Layer 3 of a small transformer language model trained on English Wikipedia (14 layers, counted from 0, width 128). Numbers have three digits each and are written without spaces.
A neuron's activation on a vector x is GELU(weights . x), where the dot is the dot product.

Input weights of the MLP neurons that the questions are about. A number n stands for (n - 500) times 0.0011.
n13: 826517435454424640586542318600583544527610315542466619532374431631524520561476812738474463441410378629510418443538511449572605358607561316490706373333597329445515481463362290576489535482479390563567381345497672394312450475364614253600486633510273402460717364740535497407520433307593569544405638462456539566459458458598529300500740315392377541517448560510540550607280527513480362558595
n42: 471428650512255633568571444281796323350439408341717364393333428429631423683682611520536266516463195138721435418527744453328491374433663466364447425396626496417611477362517656568422432715474705500883289736685488517251561592617291563591599258538671427399651526408671576626484531442466496695525448457504464533421242461389496630496427616361504703388738296610279528453437422561476651227528
n52: 586417757292379720428479322424605610518573571462350314659633408460440565566474549456374529235653489522463554555608554371673409391701542443621452578198492532522492625569477673613379440611281570634656430619560601650396577407406429590724437576651371218429657481702409331354617497376778571490489716600467464474589412619481346297694557545333358518459571552613515408493325301515511400123493
n59: 525513729592471278556453535476557578157763242573382322634589385526462451522578492687272614520595563721598414557473585656364453324637465441438394592455546660347549925561744477610622424667568430617441413739504548500548699396472354621642069508626434351373333500622449487412549632439542408458566517419607218321690607291403350542647596836516396710454650254437504739453280405423536530453484
n82: 457722448454570300446586241684421686579751530562677579390526660378669575626641410546566534450643234728386296727584615203500618483597380361644504367648604492444477496638628375348397478328500504463430811403431392393558219397558577160518513404570480535477151527473386526876454371492327702433394696560534574432359509315539691595249514672635770602436875567504475510516328436730454544456180
n96: 419457399761437628612229347485335305598413407775549602559361345655488511460439680451396462533622543739443300595572564373516334469336525429453272461237699380631772363568512514665553363651528531470603389595482437460619383577369639516412676299673594611467453290468338687652439504543691636266446372615374315585412760706405369551657390324371597492569592632696386539347651477398541556464652
n99: 568228822640449433474831358438359621597288564650371648427296435565362500457761478544478589613357666588473481322538668593548500514504424583348656432520353410405640644562397645886254330603612674487750509453569566491177447159355178514688599265564682690610409343457217468724759232525523304396805599433715439756446692500334692308737366158539541491491440580427536485513477513469306570483448
n111: 379353703414623731624467630511637512485355691448251583367388515462279374414275633332665435369592548485466589508500592372405596342437533631732577660938433397449533666519440528508594690572520531474532690720437413561346557476391552414670639524449362504541367088618432272398354643587441621436322791591527444345333568672591587535362538656418609372656459565445328456231625554424519444292567
n119: 394458594311608263610457543851460678552504402454661104593303414318351484735691613532776415508446791457420593183519614404435734517554477434557488156535496585423618515528601410376573550403664621647496472441411717623508268466350368340670642583641485408453553342457680673418415182613302656661395699485548367590524293445542634822496446409387664476361609428459480629496508557329583580534539
n131: 650633434340602518478376757620698530493361496496534418675350493500457353468554438353597538437324586362553548481475575338561394166558389387475621531467442464719516476605500486465633722603730448440370748579362578361274270287813431631588698524316486666565427504734354461667473543557624473359481576443568739765511405290162627461580492443313334404239416614406545626435469492444646480525574
n132: 362452198604500608351549487324458755521298522424826408553685397535387685613628357408558538318670609338479371399379332403327469570349400321724276560667548451599477543626531296557563439748677638630738521571484334473131745469583459375420777544439613553595496554559509422413686448838522483571389674572415360356401442257548541591554429616521603560526504241256390767105172555613563580431624
n135: 753338512522303500556393682504409439417856457500657318515436467445512454492272220496669622343555476586481564630300596292459305414221373579395576667433602398500649606546592603788573598592680524485500342568415582524586409455613386543310431627468427373631461231488413539645577617478457492525523573229431455754620661640207298292370538594263718500298537518555550447529368623492617532354374
n141: 526307533560482479398358511390652496365631507628607485614642549597496372694696379504489640612487615437596591504466433524135370566662381567686536464543378274202605579361545573459416445639485438518675572534562637564303664420658417602576608318622690377297438569530522449518565527264320533670529821581543479500464334276351566309546600558479274551467517426544500471603555417181390281538514
n147: 631443785522628728271478369532591624019664570413376414734572211234689213573658637582599555594496400446688524468622673474539481401663591704478266416278467553249500804423644291453466349495490479695395523701253558529545468441347849528834348695642252438367519637520443580284619649340566477504500500392560571204454611543229663392631495552176407213337633560628710658690453477436486442225473
n158: 617624561446552228417635611564362374747421612300515350471380607437191520638818495455647890549433795677211463590305610410098406315471230500406760582335330462561662712411411742680527593798374468411355611411466407316319565234692196061537425459526457505778423473606453582341580819397885500542142779647289461693475127328386613521558801481616525359556529608412590626414729908703313426543495
n165: 480428213591709615464596602267723447523510449347487304455531513407555595518349526523347556425456476239517290622538431329564455374270418617594729537642357421611205320526656469534489579556510416539576554365455428559386318496666650534581513466401317434447463486447483266405483468631476554497470605547593539518527605590703346442342626569654365577574522428274288466541547560549585507595477
n169: 657512799578348789784630294539531388418366464717500595722504669475341512580677527488313274803489631496769404516398562440666426313542718332500361633400365534416423825579533345537530312521359543696492676305523270442375603605313454480492316537480312455606520365386446638406476511418533253485460308515448523710460521629467637410626624444392431280423508519659631459492585360142359538515631
n178: 491567519518258569383651846850309583777669486196661433753093429296562395490165442664356436473549467780583568422504678447485318231443243642600647397707509416356575707719640513623510382452206533627295560414460432278563354588482513139495403224434360716520673417505605312495380434427561500556449800474186460574602370462505758410505730478536336310341669582557569299597537509750319795723442
n182: 369595429489618560522500379562734511653584579484537435585485525239523262830407414236493544533556378446806531496307682511433462500511462363392489496313557486328888568548457469439151671670481466580615474542546471348598445630398422609266552393473700496456383457414615432458430577385515406404247554545756464470747531515665572489480689664496650638365493778603633483507225552463413450423489
n205: 485440435466545644508430350520277451443511465628555638486398579539628451522541411417477436588363718560425634474563367362664347518608519554440494506529280431430550604529576554527568390439251468511527529527483506467577457377628400765527497434440423410494403552512650636500538522484331385335418555659654522448561442551638687319414510511343494614497427429485445204611529599388446673445427
n214: 503402531557514496377402558689429322513487420629588454326326381534290564435414615338453374583524233427693482605387699516376602409350442398484537628280517578452651450557500592549377756667668410309603503536487313396470402551543477448400668338486590557547379457493702322423364503714437201700469690629561308576448607489398518343522523410576542710476497628749503383595469421621567518545510
n220: 431488385533422500246612408574422674314474423382414504507336489340473493580682594563644350511557473408560805654625425589532375527738319442500647753450415468683646455280547528632252593622402299578484356645449614547320418424555413688524560488531336402488557468388555696315410550624631665468432571528602285810257303374426528658747730472489554398534377362477564569395527526597152389611573
n235: 633407450404483448612705396358609418565520508388729356480474710474386626709653492459496635504336733641712582504764534473509457370461744221566602454181349539483491737561727318601613403547346641282857595432779544440352427352444378550483356424534659342496446517526653265596606496454462245260385500411447679529177264419576646332726441508310392364425366442534586336512371463545266762453448
n263: 315471301608603644559345428380440636486525420373607537459519486726423401735475435518469454392459489483695770518219422334588563548640753349487354351500544568522955493479325645379519383601437442352533525764479406586549383334490781562414740474555628437344264523485493369332557656403566558410611432540525414328442567608533604620530548476310605457486617500416560619479511686465532564354472
n284: 468492532555558560828623517520401292338524650739396595458458515583434405695254508452125512637454438570393626548621617466230401385512387455402476240601676748266643533381533448344313381262596486717537504508707594483492417687375654423576436438800712454590594305479604337598456458481328704377464702375708496378678601562529573594183598413264472552152408493664512436531671432575539332565461
n297: 379483609310653590556333382516541496561647483470665219436371580631466402693537389721601896258731428476644552590390590476306457420686426615562586584554542784542446500443465542661382581552629257516230525530563581500395516496427349492626512692445297303134214478491470369373611520496187777508438652652318328574408154423346664373526349601440487774421289546674471741504605417720472504590440
n306: 389555471652242639448425418486476461514510407685588431503621360650446657717415398490552666476428478600444582475433161537413427496453553343646525518442569416568427734290725608217425329478611420604485468577368403289655549410663378507634617573413530434311378519541430442511659722387294644704202623580550486380361459563401481366732398467517557464729599533598627625344683521503528530510524
n314: 647446311605538551765411461298705325291573489477641531464531374473580302658448557688558637496434316442474539504504535521460500401756724546367333526443313220474672384482578524557646340562570715624600395604578522414616448453515461538402388281592623485488576413697589576648556429385394254365631332535552604387646671655496360295327636532414421519151439437405622628486210731463460504641532
n341: 384469524516611496543241642380600632463550630581648350698605523257576397461510341580536547355605569513530334624615528500406493400410449819497681544637541487544478503320489450538521365563592540344570276405419418620526537461602315384298584503462647440489222475664444349493487737611500651453354727494625435542697271630490482528236564433562623503572542383514490326461425361597563528478591
n348: 423852490783534347838171725594565528262580452520410368614328505401398500505811815674593382597449344305486848458006490527607421068509625637656628375479359609280480596566832649417229675688371186649416495441441421440509331304542582408465343578588496761723558455409357360694457743393384616531348465706595298271624619347363337534711584692399601280404463407515368511441644590463659455374583
n354: 468676563462716648675504677638327103400658271606465532620314466440404492562586515604439349731510267428388426535375313733587589400675467476430651441470707363555382532461541496572356536557240267661685332374321451398470415434611265516729477649504320427421472380611544361421690748434361508590398627364426342590688565350532475504438668327440362367559717496588446335586310586704554406500670
n379: 457789556666618544471455446777429628433727794589623395766341730800308361509286324845454449662746421571437661580407371088514447470557600531432386409533561358560440734471758622360532513544518342366553654531504641500404521356483537318509372592312090597350573446514346548292653456548426323409735728476547224477457228628614605591567542440521444329474402655644563466439547504601345464557459

Each question shows a token from some text and the vector x that enters the MLP there. A number n stands for (n - 500) times 0.011.

"aul": 556462446561574435441417571327542475769411652492509649528601532582602480437610466324480406750540365466422510381456472555450672530381467664437433500576435531545603350410333465509646591550477455455366487613474616431576603534507505577761567543451652477542404694404664572433417527522510380462626404476394552392649294629478401425498301465479422505506507454446521432397497552516607237516450
The two highest activations, in order: n263, n141

"08": 566533527622555321455565572423550571509389552421337333512674623478579573528421499548466262557608563610548469390501467681429696587484519636421449485448526571519438365424411376575551735431699413559486550346414607446678643542625432622520497515528456460631599571513532468478453470322483355485668362532294627368478506331574427582453521580487319585571411453484478436459478473522522394489400
The neuron with the highest activation: n59

"g": 522485471501454395525497704520523449606556708509369459587546588574736408402396490515663273585582568511500519421419428473481527641331481437420387460464657532540570390407385486456561549448432383549464482495442525493573517749419524571472613640483433599494736699560552465430486426395333384397791438386330471469470497537602505567563454515506409467659516381627394298456546521599538419397416
The most active neuron and its activation: n379, at about 2.9

".": 446386605469365175396411536426538486534450506563475492503624539513590638577412527593535302468620432574494531459495475590446661610468562467401402517512528527427588425470482584521618595376554458421313485478427546562583631442504448567601527670577485474545568382530533479618500500463469300430468416545365535418551494395517579519487578409530486509517519495586568461596602528514537485525355
The three highest activations, in order: n59, n119, n214

"ay": 335565554496488415458302495623499482554465569489521577427550590607669441540384553386541415572489548517348586490463626576518352565349452544365393538515599402436658329447508542521613577448505588524378412363422669521567558618378579598353489477485444506682653956372522455557568402504389466456712315520390554460477501474458584576487504479506368563657482478434519432364624489521487404658365
The neuron with the highest activation: n96

" O": 445441453390561357374529586451626493596324397473379623460584545527759640498426620442520305538600424439584409356518491502421583686467531469457437656458566508594636506220454541467500577400393495484449572507474402396638537531486483545628523591303531363534620604530594629520469372312429400428528558551337775533603540370565472484504273637553506549612451511505507431483475588521646359585474
The most active neuron and its activation: n42, at about 0.17

"y": 412506481480473317502499630351506578560563464501340490496445757603641502518443548581458332523620626446453553455440380607345636607543468556395292445516681480545572494361383526465610560393479397411509442434596597427537540523510434518495467695436446406604599646635524507399564533441379425419613424590329633403514531527528600539529609428463332563665519401489445366553510609517458314699399
The neuron with the highest activation: n379

" her": 544493590438315220379286570331417529699453588538420576320430654567606520505553562492541376483565502473610537464420504712562640500390465427473478540465488580634430436409398599513453501370522438404436616384454486581508566553489517501549440557518442454530528566413618522420674481484465483515646460534510741467463634434487579527558405561506485556572391494541539389450662427598472451579462
The three highest activations, in order: n214, n297, n99

"r": 471409486435556352546491620276510509501461547557412432479618681540793560511531566397549382453550615434498688440405386610494674516382409551489450489643649440708637435430503542535605524323555494550541505385502429368634494551486398679495433541503470469459585715593677398429484444345653378414526410491260582454439379488415497559617493505509471355593461373542428375477451548626555416615442
The neuron with the highest activation: n235

" Language": 491581471610317361464466517391447710622503478495392307423625509585746582544493513473562401413566436399307694497499463573531614594400463434447481581536485413606422485393508586433491538475515375504328583479313574653669580626507467569587429534475562484617630552392518462666612366493370533417429395559376629510561643433472557591446446612486351440662514529486512452454540503434545264687355
The three highest activations, in order: n306, n348, n82

" Dh": 495573600512419432455556448540669536714490441549365372442738492500657772586479495453655372531422558442505405582537466571547538502472603453439430506515431454406588487349414530510448564405422514498353570378356614307654672736460549532677369518566494382600611582607462588512460446396473413521677542427415566488493519448497375467563294536511399473489431592421514318483453409571501247577539
The most active neuron and its activation: n52, at about 1.7

" its": 490452502473396200349433535395462553664390556558437591409539738530546473580510562521579358415559491447544571466514420673610601592370493347446351529474533602566475498361417588536498495375501486373519589429444579588507524575475478578529458550547445496598605567426390501456577390409538538428577540526429688485519570400478614526480403528500484536498475466618630373457677420502446573602372
The neuron with the highest activation: n99

"MA": 397483533457640464403433581380462571649422487503464629394542586513639599739500667406534430421591444285573461416475436612423649641435532585454323548487484432467626354296381450499485530511600627419452437478289670564750491575543454653585515645424356279515559629462473534396491396377536421403541423532438564446689475346598495658455424607443386449720470484523467412510568552556587395515493
The most active neuron and its activation: n263, at about 1.2

"!": 429500587527536338474540598271498390551400526424452539399482602469789656556443642504534282476756472498479580371557368504364626606560578458444305495568428483650646355353436520430615603349495486590267419503440436586604570472546391591651472558492446474680678683525662496550501532401370373488477429474391620530494587428553551497407486505544387483571517442519603301498588508447499349607485
The three highest activations, in order: n314, n205, n354

" Khan": 410517650465415335552426480444431532682468517457390464488480613612702697556466478415522272557529514446457553392498284706519532455477471430361485435569505409452571445402400447522523669390406481507362625477506631512656531681520508727564432489562433408615520504597663632513559424399359381477587390465350463468514444430531465618490399549534453407567511558548390485527495450665693388658544
The most active neuron and its activation: n354, at about 1.5

" still": 401427501448337359520396533410598601461419518450342538277606716516614599510444593518561632509701604384575390532533335619625603586424539404448353532543579641610471467290475394586606556333573323457374447576501586442534564440516473544568460570473456401565570533551546483352426432495549383386546488519467699524609443397657551533613458545612413469459462495530518469514575411391475359765438
The most active neuron and its activation: n220, at about 0.84

"k": 519478538453506407513632484470519458701490594485300564443537775568635631565418506471534217538552498441473501461408475591495369524375452623422414432474616424637643514552499546410543472493583588514355410463442503524654589550362533520620444559476387471595696753433598533551590338536421464475691480484199335404464412481509555354534472545449554522521429430518437403443562636525479432672336
The neuron with the highest activation: n379

"igan": 380497642478412460461391492335310582577339498539477627460566626523727581514492383406473331522545466469364673506443513578402488456443560589573436463632605473591592410332490442410538538521603485384378623442425544427625631529424475608705539674484520366476623777348620520454523440461433461428497348501306659498564443534641629576584339377446564471644641435456429464552472459469513297692469
The most active neuron and its activation: n306, at about 1.2

" was": 363369614393547280430368597311481553591404440518429473416558501436712595452486494556555506607621567496453500537341330659555476672416515471533310505671644525561563383472466451541685538409596530287322529429516599588467522491460427681473483572393503435538518499437486468446477507247524434378649408615417737484562591567568512450601452569441474541588496555526474458558592516506641370652436
The most active neuron and its activation: n263, at about 0.16

"era": 352540574475506420619478640273464676629466555342412564520587614463708493541435520428532516566559590504436640495337484571407456574377503668441517524418541470675555376493525523652511403370627431408471503454283586479591662658489472512472368586425615566537424755422530498572389307564503416382700450641556351511582560451513315403420443540486528509498550397422468527501598478506556314504330
The three highest activations, in order: n341, n135, n165

",": 488463528448536196470414626470483473575462558520406380497550623451574626362493554503539312554702661440464542489493385569571529706429499562379372548565462575538716364480520462453595537416519566406426635380586546548553518564472517675551584674470498481557630545440540494471446363396478391442649448535290716485474544460527617545477513446463392513536463325551518368472521409501486360568416
The two highest activations, in order: n119, n205

"15": 491606496629392264497441569314532608528385584452433529495607564481516542476481478468470322574766595502584452422436508680422526497437573480499399545395570531504469357614471389552613634334552554567518516419394633397614605610628435596545434567562552575548662699568619474383371456354516366502632383465424667364528576500428437575439434566517300458554406410530454499534446478530522453500363
The two highest activations, in order: n59, n314

" gener": 468634543566392452484460461634501641683375571577447434472470494467591528415528515288572261511675492437454484457535508796556626511354456413413417511557406448716579391479313637613499512465541436472384597577440493583376651580534488499777484714362471512536635322494469520575470278417459501433564434606405771515487422565487545496543388494573498385506549554537417426405524402442607405643380
The neuron with the highest activation: n131

" tre": 398477585543423370448390596324493585577465541625274498444498530523462655381415447473644418327549478527511490389548482701478627572465427256500313590568556510483480499368543565601495551618512487434500382564581581357625582505564541550694577496496472381640628554470563472541305318504608428574533472560362727418550452443527432452363321734522504485481501497465548403542642405503532456537450
The neuron with the highest activation: n52

"2001": 471614522637513395424662668419599529733506464491486439567721602429700622509473540442572343448705502412536450434554501690436638595438487600477387616306389547561429427430473423519587623477690456535398609494311507514509578582471417531474422672517398420625721485475535428516413527516491419415621413534394697361520459268532512541445465499535318508617440449483452412376509486528475271483382
The two highest activations, in order: n132, n165

" he": 491461642386438287380327484380470521649371560555440513425392588442549563326395462560585442578716434586513461415390387600507506503409459455416405612572528444601544549367420461525614576295619411370374542506474621529686529590515507567699579611484569339682592588332556538538562472387515490459550516611374590583393390540624547463502491591547553558523431466404502417450664469654430480557558
The most active neuron and its activation: n297, at about 1.2

" finished": 450497602511442320460395551490589528748350482459338529389500604480682615546524691517517335462557480512481498383440387535583531499429530364340382519599415487560469324515408396604642495379734562347307548409490539445451588528482548572522526480388426438514556464357550603508385509365529567414546411568429701446499446515644668555812520670534436594492443518553616485432566494561613463513424
The most active neuron and its activation: n131, at about 0.49

"tar": 428528537551377455421310582472504648651469550478456466545626544573818525389677621364575431505477554379424590526310520784557674420425565667563502465491492509609552381409404619501399639411443534533471451332463619525403599581314514667489468545472493439490481658486552500365437354447516395568554316627445486354538505512580475498531465548546536487546491313500416404499317538500611332510449
The neuron with the highest activation: n348

"ash": 395571592530547449501460527279467522686480473436498526401651559551584537509514551402535316517595563454410369470389488536492454450422541430417386532441533444597608318444167433476686640430578769530358526487479600519511675493492618462512611532487554464586497804700659625491539385460328501400642416479364489372543377496437361420524502577572346439591492471544509353491565481572573441626406
The three highest activations, in order: n132, n314, n263

" voice": 351527561492487442558356655217275551689450542553415501458479649589550661589501612546536357541607502512418565472454503538580687565345467392400441638394399455488481437426325332421630456463551405410322520456508589478533671557538485551562516601449421539684640639440559579639595423512409539469460334585375708487507474421595482443442399610499351499569587534472544389550627415431564235608474
The two highest activations, in order: n169, n205

"io": 281613501515512355412425429414473618700511505475447572591588750571648504574451597367551304611501507540481490432439512539345591554341511516465310540498596499600555398369527434493486546473625444441468383317546502401569709440538553556585481503516529488570439835515467417579515368278522538436553410503297677563579543429605416449537567478554461502549603313501577421568563492458409393502415
The most active neuron and its activation: n82, at about 0.92

"s": 458405532481550307469448561221476423572535533487451460390660781615761572466394537552525320560586556514529550469437463512515402496453474426400244476456592462570672408483388447481505500466436511551420510518460483589437532520486572559682596685460483524496483667527699467519458444467457545421649423569394693424418589547556591417571384464473418601555559379465513460527365675539515386618281
The three highest activations, in order: n263, n205, n314

"ng": 424444508418487412485441730475439593641489613458453522389496546573803429529416499543557337531526572461384593504511470459462633526396462499378436564504602494580742378380382467496617523394418564493400536465368551384483559627447492734447623659470473492670630684704481378385528490412434462361653419365329592376443450491548717467560444578587450460558425344607478328410544522604574334519513
The most active neuron and its activation: n263, at about 0.8

" then": 438457613418503236509318517536597491565459513545387489450481712515592585604411471531583468532629469531472363441483523533557558572397477451405437627597455551454516398490437407452581630331583386389352489549590638491531614515416472558586409619598495352563584454496520539586460464532456416409546439589336622494515386364525659459556520651574417441531432478552428513487625527536579462701344
The most active neuron and its activation: n297, at about 3.1

"\n": 452466643551346244436329590497568472575429585520478523586568479449650627487442578527494260366540470446511418541450398494474599680417549553333432586504507529507628451437443553469526609476494446377302458455393612530546585513495437510532521647601506499695626453475525470585537524408494310453651412596374536508593518506522601549462551481508484456478492555513551546545538390542665326494325
The two highest activations, in order: n135, n214

"ugg": 398442636618618456461423450311400555636570545393508621474622530540763453591473517520532556597612432484496504419558591584556576497292495437301336463515523501683578431456454488346605632521455532573321340571482471383548626632550380582530517524556527515588563591427713478436503404368397402483608490518298538325480318506553474624561556461623526454739450382524550405308443454603446320610449
The most active neuron and its activation: n132, at about 1

"ki": 388519540594342361500450502474500599553469589502454546444689780508726623509543621538530345543595440443403546398593437682355426409450503560472402501422505471622533439464395601524457411450511421554393525445573573425603653478565323397682534501481447430502604764607633518422520413357430391410578489459415629452556426353635400476528480585460445449637427461493609387566608377350615394556503
The most active neuron and its activation: n141, at about 2.3

"-": 598497519550539329519454723248560510565443469481413502552662556634614620556509598675462382577620527376477434388457368655410633667506560454479339560452467461717583440301364495574485582415477517421431552269539573516600532639457385453410575689556558649516456537636614463495542501445555415392534469552480630468591392491413406408492380417499363534531364392542483464546448469377492399605383
The three highest activations, in order: n314, n141, n341

"2008": 453614619616448366438488692472571536672435415488542507528609594438601545587468475442570367433700507460477416449516555758456570582452506578383343519383380407540462537411488476546543691410625572553494572401378554494529512673439446544484487636510437437698684497523498395459361533406406456472560486560369758354479548338457496631528442587622340542581373559532475491454467469564537188419331
The neuron with the highest activation: n182

" led": 586416603504486310453281535385445513638527455607408552448559570451513654658463653432467322442565490528404394474385500812566656524472443447382367464489519386534470486496430424588766578391602498446385556486508588395364542680510511618508531573471495539496527313491651546525505461431484443522629523538260634385503440483508624610468487507587418544522416481610596507468604506491633354485408
The three highest activations, in order: n13, n119, n214